Layer 3 of a small transformer language model trained on English Wikipedia (14 layers, counted from 0, width 64).
A neuron's activation on a vector x is SiLU(gate . x) times (in . x), where the dot is the dot product.

Input weights of the MLP neurons that the questions are about. A number n stands for (n - 128) times 0.0092.
n42 gate: 129, 149, 133, 112, 137, 106, 178, 187, 168, 139, 129, 143, 98, 130, 149, 145, 68, 118, 179, 143, 133, 141, 135, 156, 131, 131, 144, 136, 153, 101, 168, 135, 157, 137, 143, 148, 128, 80, 128, 119, 212, 157, 99, 129, 115, 106, 60, 155, 118, 141, 214, 137, 163, 91, 83, 87, 151, 155, 146, 120, 157, 119, 131, 137
n81 gate: 148, 144, 175, 145, 99, 169, 165, 135, 100, 123, 124, 114, 92, 121, 105, 174, 139, 172, 135, 135, 98, 183, 158, 140, 178, 188, 161, 156, 147, 83, 50, 101, 133, 188, 106, 92, 79, 229, 140, 93, 113, 131, 59, 153, 106, 115, 152, 56, 163, 129, 122, 157, 117, 132, 128, 112, 141, 134, 117, 106, 126, 122, 103, 69
n137 gate: 133, 147, 126, 136, 114, 128, 136, 73, 87, 133, 129, 136, 124, 128, 122, 122, 137, 121, 135, 129, 115, 86, 164, 118, 131, 121, 128, 179, 104, 123, 164, 114, 182, 116, 103, 59, 83, 126, 110, 130, 130, 166, 137, 168, 8, 150, 140, 135, 159, 115, 113, 115, 168, 122, 71, 182, 146, 98, 151, 107, 145, 148, 148, 100
n146 gate: 147, 114, 79, 124, 107, 173, 147, 148, 96, 118, 130, 161, 149, 167, 113, 129, 162, 91, 130, 169, 105, 114, 173, 152, 115, 141, 113, 144, 102, 111, 75, 148, 130, 76, 153, 97, 99, 151, 143, 156, 93, 110, 127, 130, 135, 77, 172, 135, 143, 111, 119, 122, 111, 116, 114, 167, 174, 93, 155, 62, 130, 121, 104, 138
n42 in: 174, 132, 143, 66, 163, 143, 122, 134, 128, 120, 82, 118, 119, 140, 83, 117, 109, 88, 126, 96, 136, 128, 91, 99, 105, 98, 135, 163, 125, 111, 74, 120, 131, 153, 115, 139, 159, 113, 199, 96, 104, 127, 97, 119, 149, 166, 113, 85, 147, 119, 135, 99, 112, 139, 154, 122, 111, 122, 112, 156, 112, 135, 156, 135
n81 in: 138, 128, 164, 142, 137, 156, 144, 98, 157, 128, 124, 169, 158, 154, 106, 96, 175, 134, 103, 158, 99, 147, 167, 113, 122, 142, 81, 119, 122, 142, 91, 124, 95, 106, 164, 157, 103, 129, 146, 117, 171, 85, 150, 136, 130, 166, 164, 155, 106, 160, 165, 121, 137, 105, 143, 94, 105, 150, 180, 113, 126, 177, 120, 72
n137 in: 75, 169, 165, 106, 162, 118, 124, 132, 142, 121, 175, 113, 101, 119, 140, 121, 107, 135, 157, 118, 99, 88, 163, 131, 158, 83, 149, 113, 133, 141, 135, 74, 113, 117, 120, 98, 95, 117, 145, 143, 120, 172, 120, 107, 125, 99, 157, 162, 125, 146, 135, 142, 124, 139, 135, 123, 100, 118, 111, 152, 89, 127, 165, 135
n146 in: 150, 132, 105, 149, 118, 119, 127, 196, 105, 146, 111, 146, 112, 175, 155, 132, 148, 112, 176, 101, 154, 109, 136, 91, 140, 138, 126, 172, 117, 135, 81, 106, 178, 125, 150, 157, 154, 146, 129, 170, 117, 112, 93, 186, 118, 121, 171, 131, 126, 119, 138, 175, 142, 143, 119, 125, 165, 156, 133, 125, 126, 112, 163, 152

Each question shows a token from some text and the vector x that enters the MLP there. A number n stands for (n - 128) times 0.014.

" the": 107, 102, 104, 130, 82, 109, 123, 118, 115, 131, 160, 109, 160, 108, 152, 112, 150, 153, 154, 107, 141, 111, 121, 123, 119, 95, 97, 59, 137, 76, 104, 87, 96, 93, 106, 116, 181, 132, 123, 162, 170, 111, 81, 158, 113, 84, 141, 169, 131, 148, 118, 170, 137, 170, 203, 101, 125, 135, 139, 95, 90, 133, 116, 135
The most active neuron and its activation: n42, at about 0.29

",": 93, 154, 96, 132, 90, 174, 97, 127, 88, 105, 106, 107, 163, 97, 86, 200, 131, 113, 109, 127, 178, 142, 157, 122, 140, 117, 171, 111, 92, 95, 139, 141, 85, 119, 192, 144, 162, 148, 134, 173, 108, 125, 97, 143, 126, 104, 87, 144, 99, 124, 128, 126, 121, 120, 106, 120, 92, 127, 123, 149, 104, 143, 194, 176
The most active neuron and its activation: n81, at about 0.21

" a": 105, 128, 111, 126, 96, 112, 143, 117, 173, 91, 170, 94, 154, 105, 155, 152, 170, 178, 127, 119, 118, 168, 163, 103, 101, 115, 100, 92, 133, 90, 131, 94, 98, 120, 107, 93, 154, 113, 154, 172, 158, 110, 124, 111, 114, 110, 163, 168, 135, 165, 139, 122, 104, 162, 140, 115, 199, 129, 128, 101, 152, 146, 119, 95
The two highest activations, in order: n81, n42

"try": 130, 144, 136, 141, 107, 103, 125, 151, 143, 62, 127, 155, 133, 104, 155, 114, 135, 49, 120, 125, 144, 157, 130, 109, 93, 150, 95, 125, 99, 144, 145, 168, 96, 111, 97, 153, 188, 127, 111, 154, 98, 130, 192, 68, 131, 94, 99, 184, 130, 133, 86, 84, 112, 106, 122, 88, 102, 132, 142, 116, 138, 135, 117, 64
The most active neuron and its activation: n137, at about 0.24

" returned": 159, 117, 99, 82, 140, 120, 79, 178, 128, 123, 128, 165, 199, 125, 119, 162, 155, 166, 73, 160, 140, 141, 131, 87, 125, 151, 67, 122, 90, 143, 156, 88, 133, 156, 119, 144, 105, 134, 123, 127, 118, 152, 153, 93, 85, 74, 115, 183, 136, 107, 115, 109, 164, 89, 143, 138, 99, 126, 164, 89, 106, 162, 153, 108
The most active neuron and its activation: n42, at about 0.15

" to": 155, 172, 118, 100, 141, 154, 145, 132, 159, 119, 169, 100, 163, 117, 88, 174, 98, 156, 89, 106, 130, 114, 168, 139, 154, 57, 124, 92, 121, 111, 101, 122, 117, 168, 179, 127, 75, 134, 153, 145, 162, 126, 119, 106, 151, 132, 119, 117, 108, 151, 148, 145, 58, 166, 123, 148, 121, 190, 171, 200, 85, 103, 91, 131
The three highest activations, in order: n81, n146, n42

" in": 125, 124, 71, 103, 128, 163, 133, 121, 129, 108, 142, 82, 156, 90, 133, 148, 145, 166, 104, 110, 109, 137, 166, 130, 147, 89, 71, 123, 122, 124, 126, 120, 94, 145, 178, 152, 94, 117, 138, 180, 105, 153, 133, 82, 91, 58, 101, 81, 152, 133, 146, 127, 120, 128, 116, 148, 162, 112, 147, 166, 103, 135, 72, 99
Which neuron lights up most? n42

" (": 75, 143, 111, 204, 150, 166, 155, 103, 125, 149, 126, 117, 212, 141, 107, 115, 134, 139, 143, 132, 132, 174, 117, 100, 113, 153, 152, 108, 112, 120, 113, 112, 124, 73, 124, 200, 87, 76, 140, 179, 116, 163, 152, 97, 139, 135, 153, 159, 108, 135, 150, 102, 123, 187, 80, 128, 102, 97, 134, 103, 115, 145, 136, 152
Which neuron lights up most? n42

" visit": 161, 127, 98, 111, 128, 133, 106, 107, 71, 104, 126, 82, 136, 99, 162, 146, 179, 146, 124, 128, 167, 104, 137, 44, 151, 141, 132, 116, 82, 169, 141, 131, 135, 82, 138, 157, 93, 111, 129, 131, 117, 131, 196, 136, 99, 55, 132, 165, 134, 72, 101, 116, 121, 101, 113, 126, 97, 112, 125, 190, 114, 119, 133, 134
Which neuron lights up most? n137

"arm": 94, 144, 159, 117, 104, 132, 81, 119, 105, 95, 129, 129, 127, 144, 132, 74, 189, 155, 159, 86, 173, 83, 166, 118, 160, 162, 128, 78, 183, 159, 194, 197, 149, 102, 115, 136, 159, 108, 162, 135, 142, 107, 125, 151, 119, 103, 135, 153, 130, 125, 126, 85, 115, 132, 150, 143, 91, 105, 130, 157, 77, 117, 125, 106
The three highest activations, in order: n42, n146, n137

"ke": 142, 136, 136, 152, 122, 132, 111, 143, 150, 77, 129, 172, 90, 131, 109, 114, 152, 69, 144, 82, 102, 108, 158, 101, 161, 130, 105, 123, 125, 164, 138, 112, 87, 155, 147, 76, 119, 130, 150, 98, 123, 124, 129, 99, 150, 175, 119, 164, 164, 91, 122, 119, 122, 177, 128, 150, 86, 71, 136, 106, 91, 67, 134, 149
The two highest activations, in order: n137, n81

"C": 96, 153, 140, 164, 175, 66, 63, 167, 138, 117, 137, 136, 170, 138, 132, 110, 110, 160, 125, 93, 162, 101, 146, 157, 130, 156, 142, 151, 128, 145, 151, 77, 123, 96, 90, 138, 208, 134, 157, 132, 123, 136, 155, 156, 154, 99, 124, 76, 161, 115, 195, 102, 88, 114, 119, 114, 133, 108, 177, 146, 108, 116, 134, 140
The two highest activations, in order: n81, n42

" Research": 128, 129, 179, 146, 142, 127, 140, 141, 120, 89, 129, 151, 192, 142, 209, 131, 133, 124, 137, 131, 120, 151, 134, 121, 147, 167, 96, 130, 127, 127, 118, 127, 124, 141, 78, 129, 145, 100, 125, 188, 83, 109, 148, 148, 93, 41, 112, 138, 122, 129, 109, 120, 77, 118, 136, 135, 109, 99, 88, 144, 139, 140, 111, 135
The two highest activations, in order: n42, n146

" and": 109, 165, 137, 99, 101, 148, 123, 125, 91, 141, 140, 142, 168, 109, 116, 148, 150, 138, 85, 87, 156, 86, 122, 142, 141, 55, 162, 58, 122, 93, 126, 102, 130, 141, 152, 140, 111, 157, 129, 176, 140, 110, 79, 125, 164, 100, 115, 121, 84, 107, 159, 138, 133, 150, 128, 132, 70, 185, 163, 168, 128, 105, 103, 155
The most active neuron and its activation: n81, at about 0.036

" ": 116, 114, 103, 116, 132, 116, 148, 121, 110, 79, 119, 121, 182, 125, 161, 164, 102, 149, 108, 86, 122, 147, 134, 118, 121, 97, 103, 74, 140, 116, 117, 112, 94, 117, 109, 182, 83, 126, 149, 143, 136, 119, 140, 143, 143, 159, 141, 110, 231, 124, 111, 154, 153, 131, 92, 112, 190, 141, 132, 104, 98, 145, 143, 152
The three highest activations, in order: n146, n137, n42